Layer 5 of a small transformer language model trained on English Wikipedia (8 layers, counted from 0, width 128). Numbers have three digits each and are written without spaces.
A neuron's activation on a vector x is GELU(weights . x + bias), where the dot is the dot product.

Input weights of the MLP neurons that the questions are about. A number n stands for (n - 500) times 0.00092.
n11 (bias -0.027): 492488363508419541504529613349586488664257340392520727550590600367449512500563864516714208423563381467509348249318640446207440622284357552340425398757683611075504591455728414594727751403296601512599429445298529440508483616553393642614318295520409439500480520532418487426389504602443313306571228349621616597437197597480333504613517667679442355432769479403418692525380366292453414710445
n25 (bias -0.026): 620336676472386536246758680696500455508564273237600350488039556484718311601525676480492645664279509459500380526441602268289512342349525564562355548560392648561344323602433602694488599400456548361496160646325405524628483223407500500746580565584496314345391464632524475618399437617544767552397484620393525633766549372540411475215570472429496436324460684688314289635668368540580637428538
n26 (bias -0.047): 555718447553348654361508525573299592467459600618488752631492708770440733270607401496443653652414683391605393303556500696751720458690376847342381173389488439785526416462530408474702487482455685273330440500380491467286491419537383399491529321447532420639326374611400534533452418579566451558703263653656535393474466250504844448347660629837542570681423332457342309761635439419417687496423
n34 (bias -0.064): 440400313665526180487227567574282640678396424590342526762487599534579464592535509772434586196500536402758355350574360608453723471321470732431409714639556403377535500717448521360626604572430562432341630404356228388241419574356394411683500441350423496430542438554513579564575294432508693362444520617577252422444384579437628535749325424434677496421463709561643614243633224430774938221295
n55 (bias -0.047): 371523470387476465461408595571512446434645450559428504516377557480504526303389316584633413610270313554382724280488356638330349519564607617759504393295452452799520367640337577704262338682451470496573595420381694606477397285353523265381466608637236323704454481439543564279560256581534693378288485721335715452508367557366617383406735512669319532496545492520515391887394573587468650580472
n58 (bias -0.028): 504568557448480489364428424539480600527606619399492209531722414512452387584190623473640527489413660538452405702659400367281264301397445395529445660488464512438652648381299531532344512668639455349664504377374614538523525679416342174484757619655470500323290257765458275473791119247413557496496470563512588311512714666439556396668508592530539454556462457516523512737628524313544595462528
n143 (bias -0.041): 461641621540462337293504443466749439508488443450528580654545620421276477483625542358487488416567434566367414588475668199658209602791450452310575528175655784619577608754748492737484437290404504323462558260563450480431435333508504333324258447568437691508338420552237306488330695455617465254459630650388487609626645685347500543517318565556921588369428471450366627417239371293312516424424
n144 (bias -0.029): 601334450781382431456613395395481559500551478396655508418387353267602559751455542460335631896414586280450629520549504444455414500640174464567507449729521405401492648426541375500667780469557478260531683621315493475388535486467430515564467346605493410468420493753309428408432288453507508637478528347485577647436478352370301508504718456507608681421246559436650492463448323439611664266391
n150 (bias -0.017): 463243272550439516647551531621694244413422555628329379268524608588577369827532516465525364605286420374136406686492536536689581574500540569381540453617698435718369659184379563467785464525615450397434576618366311334601554477618500405488562382547595487569496631597453500492341219535450621349604902492408549399673644620593664475224564484565280628309435500557449504317428670558496735488524
n154 (bias -0.029): 548385530342444542605581397512593818643797508379275544335527542434564467604808504576306532637425492271447632351560550354524662496604330417429260615406408376523460680558421303400669532521658416418581768524536464717378409142539539549520374643416586636466577436751477452477440420442203599595520355575237370520270504264367532657406531531579492669672398403540596516789516504485512435508786
n178 (bias -0.046): 496579746516125487500529538257522373445400415238729374350884425526579392487552391429575414604461364487665448468203415301448508348649379396445750240563556553662610517360439521601383513654612587543465418976539422371462536339352670416400492428575451734459504355817368570640390334441654621304809590526182522704491569521492262447539641407533461551430740577657487628474521415372822706325683
n219 (bias -0.039): 489419393474233508622396577556488543496588399500450508697508599575392419492663665573691207435408542586541463638440496548714216307199687546378167219549500298535415508555740725274596690596265382457553607576512603573531628598209430630548435403611582517778404325615508444399355472326722393339476627619697496644420346733546557371342512415390453431564587457620407407547335574489504392611744
n235 (bias -0.004): 497486521465500741450493595507332368457486468402560354370752385554320426489682776518396264391683618454436317385566514413438538298169409465647475550716365729625738421511412546615546540614549444651433620555672558595391591379432457799529539529546644530563263333560389456493648596361423436616695582573670474723606579437525716504322554504566623480607427561456500493468377586364760677591537
n243 (bias -0.005): 714491645752617388561436231442532496535470491798432371491354534517580627720500299573676403568283389409686447319362457571310209543536566597874725590362348666509369649721704327841637610579458704696604668553331557611487578862366552495509491383436716560614388534445509727574433339487530445500272629478789324655398496508419766356649793534605381552375627718473478581697434055449532573551616
n264 (bias -0.051): 556434357561557304607691527540673413382376453130423694560140719699305526398677549457406620662613365677186407576557512400708565477403596565360464367195668557468455440472415315439512552593492380647414175468379504392388688378571532591613477469605602187385586577721397549512394378437566391585456466452233669536544261488473492357496715606320568570675558718484414235572635591508389469663443
n272 (bias -0.045): 510666392468515624278493507399550584695486595229475474467551751333447413641511247504332541554586437324438420575515357309493314456579642511433500562446649523493393812566421526428529582500221468400408597500519627637612484254390666757342652504435496484446500432471257277419192549471666617514571750549604385492526281522265603382411611438482392364322493541526522637637344377629489343644681
n289 (bias -0.031): 595566295415465359635587628444583279467521766352713453449558476753298567504632642541609530521427661625640341473758391619560736674466636447455547405557480539257374209805444462288467283504406434685483304474419215406352456382537492321346290337726504531365363488644617431350400241471455274619504364594601400444560318410479835327508854396581589446789610487676575448420424404577357488853616
n314 (bias -0.035): 350310197483749555362700787395433414770399355444525531405824487552518431282439491640540587630176505551478488624350448386640713291474688370398430360423617451513504439350711444438449792610362496573299212385460404584319414196564367652412327564471418418567326446437444469607660584615837554298539368181435648522487591609555366460548846326691570265549667758764653544483379567617558381551509
n318 (bias -0.045): 515724548457643383422428420343237265459548423512369749455750571439362323542467688384344521460413452516734627392830565256640263452416512615557479544504458307785508295565529678525496360387362532557483397321363525337580702390916370508537516484329504586468388587309731592249370391314329479520369313653623242566537262496548479475418525605602529654304567280596339517394484360516403701528246
n344 (bias -0.057): 479376535391355795432482313772401135793571320664593606546357610323426726505900704349284500500588529126353350659593364445376667303584385438398404402667615495405608669658555716598643656543342637482274656685204546522265342250639459274306433734309565395500545781593338472532365537693376686376281452684518745671560436279385753383253477482496505609579504477500509584382309514596538285469495
n367 (bias -0.065): 414491216609469341382440670553495444625347427413233434714487601348278414451438509581599803504606412401609402477415452258790496255362566525248500389335618102552679526474079461192517522615403564448320280651655403627555482525478634283841543422046537541340530630470599398457594634354211473275413716280456450336562583678576545576561766581278447440598399526482496554448478505630487697483345
n416 (bias -0.001): 621458310372323546660611466721561372465470527516546547570665462512492474552579627420347524572112496531468614475651430181705579293428370345542284362729613356519496480732460500532469543368395762411649425611369331432530566256673547735258504704451474520447504564565508576280276632342549529584363582606394581575247668364363552456461531558575653500544459407290535492465640642530757830667758
n426 (bias -0.036): 319613558538360342412390395528488444413586753263442699612650485600561718496613398293285524866419636488442334530647556601464442559713565554744565469315605562607652736639581120455520734530400422428566552443366318422531466558587094334402383362516470584388394454582607553476414459516379622395524245468408566337366392539184665401371516339404593581799338496484354512472372408535483697632610
n438 (bias -0.022): 401290508635376439321469275654431446643481720363565508653681425367444405404618369462323256606381467570703705384623531599413432623337374610521567408602800480651319535461488550404294484459334576636512598504195480511663328436485263577452336600656459738504496560527647476539804428550276754401402181650621540456449461610390303488394594373410563565464692333544508564247617459662556581344651
n440 (bias -0.028): 381596239420211465362663627496717496531820566456377704270547443512500474642552556508378464723280734527484649466359445432576599477577488661208572516566563472779638338567584512577709456500614704520508440468307472312565379626161429492412477586488395284523263363346429500406743480383573649481492414416381565472492658485677235366754417659572699271363343567307488354437476500557618488308468
n445 (bias -0.029): 558500638451470425391421532493534583258457475339422648434486391704556469436378507511455401454396392641386404500500685577621739378407721691383397411324449567391534759333582399335750463419475518485617482251689511358390477584486279799326254417624427604218335334628714533525373433511678385390500375441354538374537281525440462500562562561433427436522479522774486470562409454489252719454485
n454 (bias -0.030): 421362864517527565544630453638532304452847900544504295363435602601531591278500397526759274530313337395591301649464500269447445344662464521717531396274694803548464566548558339437362247109568389482414500688316647222384537212630307600500732574500588361257418712654474527465446450513526805491474554558465596424487593491414577622257654279360230472756406395397539382240518527530377591624513
n460 (bias -0.034): 522404482644452366542780674410388834644591491552277291542422731725524680764803791541674434618481609426281355485514328642627843675366632328205382578461632543454669626537666611629427524658374532388413675343495193741477840293320346335419404273682362589468739355618584514755745682648413490381505567538650505077272523614295413490650724592513618646763722570671449582439514388725568620450371
n464 (bias -0.065): 504521432371759564413428504460405590392314389409352548683722324561292382585803287661859334732663219444635651454664625575329487479442390790625754283377476362556540387453597569611551535555408508478608544779434623454318418333294457505526352410288455491584415567339366743298558553637458591255596306627252554579227365614390428433570552427942605488345236664491594558400583356634527594449186
n470 (bias -0.070): 335379400434443492316311508513220343598521475526341543629310512397846194522526557588686578267478541436518427705373394487656533458412309803193487555401408403602478350419404500324424522400686762474225530919474388633099459413606743522317391686450553266409243574659419439547491531365404343454500643664311562561313457442492398412487740294438483409386363513334563799534534326702575361492674
n475 (bias -0.031): 653192356587702302233401463640346377680421519385439515922962426443456572795573793191619649426432191467465356581598125601563422467275669500633495256445366431500475332405325259529374534343394593505416606481374703574253732661354414312442449618514345369472735754481377563614480407382407435314687627220577396490485529393775446510317495693670702526231657695840420328184414644652638594486461
n504 (bias -0.031): 682766554540538223606505487346457582450581582620482622690477683270335582746644571468609338634481412555414617329298349495551522514255649344623370532544388505573751551271575495363649621695549487665324337505612523298801442762532326433683078605262259456348577500738308387655533566391109471536505553588172395355243237558554871699449790360504310564651504243617323642445744519402253573545444

Each question shows a token from some text and the vector x that enters the MLP there. A number n stands for (n - 500) times 0.013.

" b": 471557473639469550568510553556475577437329451495547494578370393434499471452463524412577513471459434506452456506515648700515705580493558377509653555432395407419465398561382695480396601631507381417558415393508518595611533578510414533386649567428390512462492445494420526479411532528546430656551471474383613400555461570543483426437397620355532634520439553570350471502598681353415631485577
The three highest activations, in order: n264, n445, n25

"rop": 543444310336580561581598561363588516370500478602524361524403579542587302424267448422504459477455540604362584452467546547511563604579507635431468572618489487435348456540606604477392503405612564427511559535471600551552593440515600569500527589493334612667521457585587525417600509392581405517619603472488534471451508535449550286407449480383568616434410545489432448456484536577561307559505
The neuron with the highest activation: n470

"us": 550551441414524703501661478403483497454513572585554360566480409556537497505403390284392471492454444541483484582428644429424728646582465533435647657572442405396330521589359437472412550481544404498611525528393554504480557595574457545519581453430477533479501271378604614438597452529402536570513540467448520521510703520507556684545484517437502555468574475499594467377637408472451342413540
The neuron with the highest activation: n58

" w": 457688400585434437540551546534460545556594447465448495553481584479514393326461452499559600405537441523609472540509508574443621614466569473452592594473349523601496256512566575423347474402533393412592506439510392632504637589394550419415484404424301594521491477562506576407438507513562488514515506540445602410540665483630334584476387514327476672492346532487512604439630647492483584417571
The three highest activations, in order: n34, n460, n367

" Big": 467366447459491577630745418492545465533504535492508381502469490497556429516520553404465474471578370594532569413504606555457546495429401525584578578694366545418463372605647623407614605434412407541441523504492394668404606591382734427425626403370315447479499387441541508555423521540500417534543495468594525529627554440579580491477375385426490554480353603444474473597574544357555528632505
The neuron with the highest activation: n235

"m": 496506386432523507441595460484431476546381618502477606547621514507484379437469559412558489363528578533428559576589503548402733537497486607457523546566456457409482444542507431499398526558531553356450304467537430631520607466525608622537722553339445403443614462657532662463521537415496536514489363371433470491580401353511460536606467411253450664474535511399600579409599637493484468435600
The neuron with the highest activation: n470

"le": 427545537453552446497637553545519538476528451490534506504592516530572426481534367297424435487421531654529417503538615564497571659470455559513506552423523475345352387475488555344496492531690497513526306443501528581505521581462487487374713364360406451482580493513522671496605441558690623556565543514383441496483591541587615519507557531250411559523427586521362381508448600378568320482587
The most active neuron and its activation: n264, at about 2.1

"in": 496546377418475517530585542550459409429418551476530366523493696339617508537469356422522543458457362445386466522487649472533592529600378546538553564484509499481291448563592604493402571420573459564569426631465519564468702521513576602481607526334436593696507411495541446526353493550377488576603517536384451564414625619578529622487401445422471697438395569415620494365380483545399407468548
The most active neuron and its activation: n150, at about 2.7

" arr": 434588487578415669451555474574456487406400546491602420541426345481552470439567527567437603444451405521481471580483684584440633537414620415578509547519605588546375357517487614462465460691623468408560523562438363555564474524380502503487601597480364617433519436505543414391342502661612320606718524505399440386549617554545440565489423538361525474432529546509454502372622454451569459307448
The neuron with the highest activation: n25

"ite": 540532430435574693528633473562470467435539571626538571580539621385577346436481429219391603501529455449520544516423582415453570559516521464572568547514459548440423362604578590367448467504665420483523537387424573449487584439514465456485507509290488515591566475540524430351494605539495591565495627593465640507485653429546503292492530501299415584445311541428557533618514560508366464539523
The most active neuron and its activation: n344, at about 2.3

"R": 512502339478562643516639655313539449573375457538576531451601545509604420537523448378511520476576554519457520368613604623513663549502423525661506606429567460421428470481626572449443533398501418583328559357331517570532619433512590495432557426350511511646456528281550606342403456499547484548581571473476524368460540384417439621603511393419519562425409465656539536558503498387564471468563
The most active neuron and its activation: n314, at about 2.4

" the": 512484483540563572511516495410458444434504649524470422477470506497548346581391356151471453398498406581598485469488519555460638555504509438571513682575407522536509471435544607390450730420584514427518430494459496564501480497483536551546483434381386524626546106485597574489549560604533512413596583521523565554584565423538480446498496487403490628539417580506585448527480553468572469508527
Which two neurons fire most, strongest first? n235, n178

" rem": 561572343605545529523409394519453474568231526547362396485405424611564508313429386559547564378459553624494565416570631647493621619530528567488459576522526539476432415395627705431318463588457593337607512437608550467587459558440470488454628519389381579562447391544568609503504518541568412470568390430359595501516508578529482520521519474334355688477501483462470443416591547537534478550544
The neuron with the highest activation: n445

" July": 455527393459508537565545491353482520378464709541531421558562521474573400540520517356464378341591503666607511469521507490421482611563550447634454572708430554445529423511691652585331568573578333484558435470374474463494488360436645603481458511482329556523545381384655503560426460551466442723671536394453483465577552380550487605600424425441345496466443493456454519489533565493582416586496
The neuron with the highest activation: n235

"out": 454583422511418580420499517531473532426538546544550389554572602431545410470493312267463502517489510547519332461519534533503588423571632569525418678519543590464473323498470723433414542389663465474620499481387568448488580525445542674369573488444311477572538289484641472420532598524469347506574620456423500559503525481513586540437461441371553544463434527493551580627385630435643450547495
The three highest activations, in order: n235, n272, n416

" ret": 507539399629626564520588519602370539480366486641529408585458390586556402465479394455388389325507521593536434580567658424549512606382597480496560641461531621360525445439457649540449670461605450466622505421464575540595474522534438559417466635445343623580498496518578684350436536451514382553563468444391475280552495515498478527435450583402571624393344557454413548375523626496527506423443
The most active neuron and its activation: n445, at about 1.3

" dist": 550608447553512512502455562536446496511381431512583409536429461480519420296336445484541622542436566572537531453483585628474565650548559543398541580326474569472367333404606680380383684611513488516529579362503582490503513583463567519510549641559456605585466514517530523414458474608422276595689536374349511426468584523557389498365556450419531469585451539432425539412608643451555347499419
The neuron with the highest activation: n314

"al": 494590463503533598547609514480564549513513516475712489610480512381561423481456372212564489520425469583464461469477536497341612519574439483593572610630423540398273454592530530393435542470506478445597476474510572500414583534405510529517582602379480496657543498577452463414428541558569490496509469467359543411365505627604610403377586360290539612464490548589591516364395642533515325642509
The three highest activations, in order: n272, n454, n289

" r": 427641385511462643543528530377505503547447464485579465549590595411621481321519493469451539563538459482368531605458657726406627539444567467593602671500555397502415411503549491392495508611553424545463555341324440671557555542316470459438594437337486557601445471486466498374478561561539569513584594528439564370425620466598266493506430512396527634419449592468542462434472529362503532487567
The neuron with the highest activation: n440

" and": 513642426554466662539537464456406401492569515428683478545558425546521284498295526293459534406523541416536377584507561587558643489482560553589426713564372429568349460466438615418451427542594521476555511490493408536494512467505462502488537481538407535513458211424472527415477645482571545612533561505553410420603628464558584454531337388393430713498519551482538492572524593450642495511484
The neuron with the highest activation: n235

" x": 575635435378566502621625392439646565508489437538622465673527469538632546437386537459469419371565434432485390472437557534373570732559514431599606475547456371345437450543592565517501576405396554527500516499446372566499634379438503520319529467481459549571538393537477674572502489550520439633541553493353421480508578414669239527422458519328446605414543548469510464408548534464515536684533
The three highest activations, in order: n11, n178, n416

" me": 489580452546468459551471448588479459406434545516491611609427440551573466303567526430533589507579559596542516606326612589438557595588454459466548571361563471589447461399557591501497456490556423497632366427416553378532520390302448541400566476473428517522559549621477644475469579592517470691577466564310453481556556472657327505391605539363416667372442670287451520499495579528523409456527
The most active neuron and its activation: n264, at about 3.3

" (": 452526452492542545540536614452421485486456558420510391509525384336465388472415421311442481581498671520502430541493425747418551632631427471527491557403463504564462500453544668515468498434552436532645573350537616526451551494530474462369559575494428556778443438337443546509480594536588432680516510533397327562588492466539369575561394502373532664412465536456397481480507727571481480472582
The three highest activations, in order: n440, n143, n55

" my": 474492474498416486618592387456545473490528524520553588488472375561567489422346329405469538575562461464736485511409559615467599475523507444562526574509299546440407339559586443347563621479652539423509475485443389643477498552424646503478553448442472569495597384647537671552534612486537469521569483519498503607655632363554421273493502568513373564474336676523386464452415559480454429543484
The most active neuron and its activation: n243, at about 1.8

"After": 491651518605464486556618477528396518524470480490511416541481459446562407523469507252388402360515542620551534590556611565510705409531514559452456451562446536410592407372514565507502547413627563486600453462435543519577334591462542470520547605485400622518609316394666549466435487519737505491572393433491474477515484491535554526557417497389505442386275494466406418552557648510639433483530
The most active neuron and its activation: n440, at about 2.1

" a": 532562400544552559702576500472439483477356557403506457499526392412464389450445343310484486534431401516567390542520546681311563562633429506504501580476323584383441381457549561419481810552556553510555539433520543599512498540503535410509453378460428573534612346427506479453564641636545524509607491496456470469532541543564480407511546562407441500565451664542625455433518721424431476425553
Which two neurons fire most, strongest first? n314, n464

"re": 501463418467484533626530575433408447460447571676466496593498491369497461443431378517464580563499518707334701539384592602521572614510484500515535559395427494489366431418705596427397484388611546498531517488380603479407555601527675453365650482464416406636501423603437478564546383470597526616543527608446639472435625602433506565371615482343458609499334527454492422411462535472475350538478
The three highest activations, in order: n470, n55, n150

"b": 456572429374313571352589473541474536578436489568549428556538514446433299492484424460493507442517508520357534466507483635577634549623319552481599616543509403514485434591531600491452612652688448478466486573403442459579714543519625505444707453446377375513484503578535636523539515567488448505489558391332435534485644536579550414567328421356547621555502427542479480418471546342333555541403
The neuron with the highest activation: n150

" by": 535658359500472575550618441545527450533339573452617342515420423415608392511451440216417391487574480555549535540509605515496581593575473558491533583428428510453505349436398707479533516524556586503554423490445560419530491512431496579513590541569408562520558197428580563511447536501661492466553445391333459549578472455603553533477524533413497730439385583515459527530476667440543455524503
The three highest activations, in order: n178, n25, n440

" who": 493468437609512559619572421649487543444412494411545579514465312447507451520425485169530568436506474604588480665469589537522576398412419413574483577486405500481408438550408682357490517473544493449533425445354369498520430671434503524432539595542414669570512318532480660465391634519621595568524394488468457556451491535590538526517544592340532659489479587467557466400590537446531553492514
The neuron with the highest activation: n416

" T": 554540410561406522541541574242500532505439483537463427579448508530483403504499400496431488329656577512570507496472528613521522650486483635677526534464426693358548423445481558400543613410476367520606643409399429646491740536486557465430599449468350561612539430476711601389395573491514459554449567468528510349622488365492478491528410473411557618499451485488392525435417674495432435508461
The neuron with the highest activation: n460

"es": 501600517452505536471652397567496462349586665462553453464596439361510370478440427267483505495470522571520496560307500499457531427537466427560523553450418497475463280584578472533398391483638487497711588557457488484564632570507527516510502518579385513619492521581563610480521655518571621591571522487397401407456688559554521467454396408320423708415489506485475509344387639509426523467635
Which two neurons fire most, strongest first? n454, n178

" He": 468537525507511520612530388572449529435395536433493543538422474472519375560451356286437592464557519657479486653423644676470686437487330457538454523504418474401406471413618542473491614558639432499553454414434260522492456611405518426540681554411328658432518501442564638527473649625611612661571466520409424480474396477499485599530501635376560546451346514511471480395588505524547470522540
The neuron with the highest activation: n34

"hold": 422363533514470566509411537459502533575290624624484478515499498497577432478431349217457469502519520544543394536384659411498558607496580528507471689494636543515495323412641626384478625489525499455583483508403497461513543549313517647435478599528289551645495478473582481421583540587476314494639487402416517575524555489641637386449489544429498582408465591462526560491406522490537443563554
Which two neurons fire most, strongest first? n314, n11

" m": 609642489487599500586640472524473481507214529533459455654477458564575481374430452483558492462583585461312529554417503659449628633560580508559537557511470376401401465555478625446461485640487454393574394429581428605530646423446418410521524437392306572567521377600451529566469582502468384560618526510314547501522540470548301561531542453368411702501512548421516598338513549438414528529568
The three highest activations, in order: n460, n504, n264

"00": 569583355533415563537645536380578516409443665690497495612509414388694388562360445387568457413539503533577359554516428611438678647721415433498519571440416447450442413611600641485560542373423464463486595509436447568546446574422656501552482500465501510589520533332486373499543577556524371658475489418414578519553537418501445464497386424332554644318432540525468553457481468505623379523507
The neuron with the highest activation: n470

"if": 564584402481494528394636594404455460364520482509528524576551452459624505433389319494608621450539395524478387496473502491472677647505427558490554427518441471477424526618537546463341533310676555564485392537470398530529638588379580425563457668474486477451533511576520620488444526426621221405511412505624510508477418462646346567448488506380567667596387529554464638456535541448597356527501
The neuron with the highest activation: n470

"i": 424607584465465568486576481534475535495485579517578476548599454375616531383457353411381509378488431344579557533486544412482693657590371527515418542541306469495431396576476464460457471449682437493541540407475480589478711431609534557526557478366567503679472383452652496507490494559533466567623497481289465492481689531452375548522512525311481640591431597595615421517432495380360556565459
Which two neurons fire most, strongest first? n154, n454

" to": 561678460518500588465548534431575455553422494417491427553525542493501358530366389329434524340551474504506377608474473533489486501519518453594469759563440570483490422431505600484489457434517625492626546428414590359548538496516536555372551424664315528470552264442602463427498585575589513472559517443436416652545692386450504508553353480330536585410497571559605502524512754440591449473501
The most active neuron and its activation: n58, at about 2

" port": 639467432453515679575498529426498546430382607523576475512535548448620448476291485520391563490447498411576473489562545499549531585568459486478601725663500631505347410454546591421474503533514534492466604515499583678453484499427499505450663498521316557402417389574655466486435624537470403395555569434386423483655734424393542510472422498362436640315479466533441551525556494393542349488386
The neuron with the highest activation: n272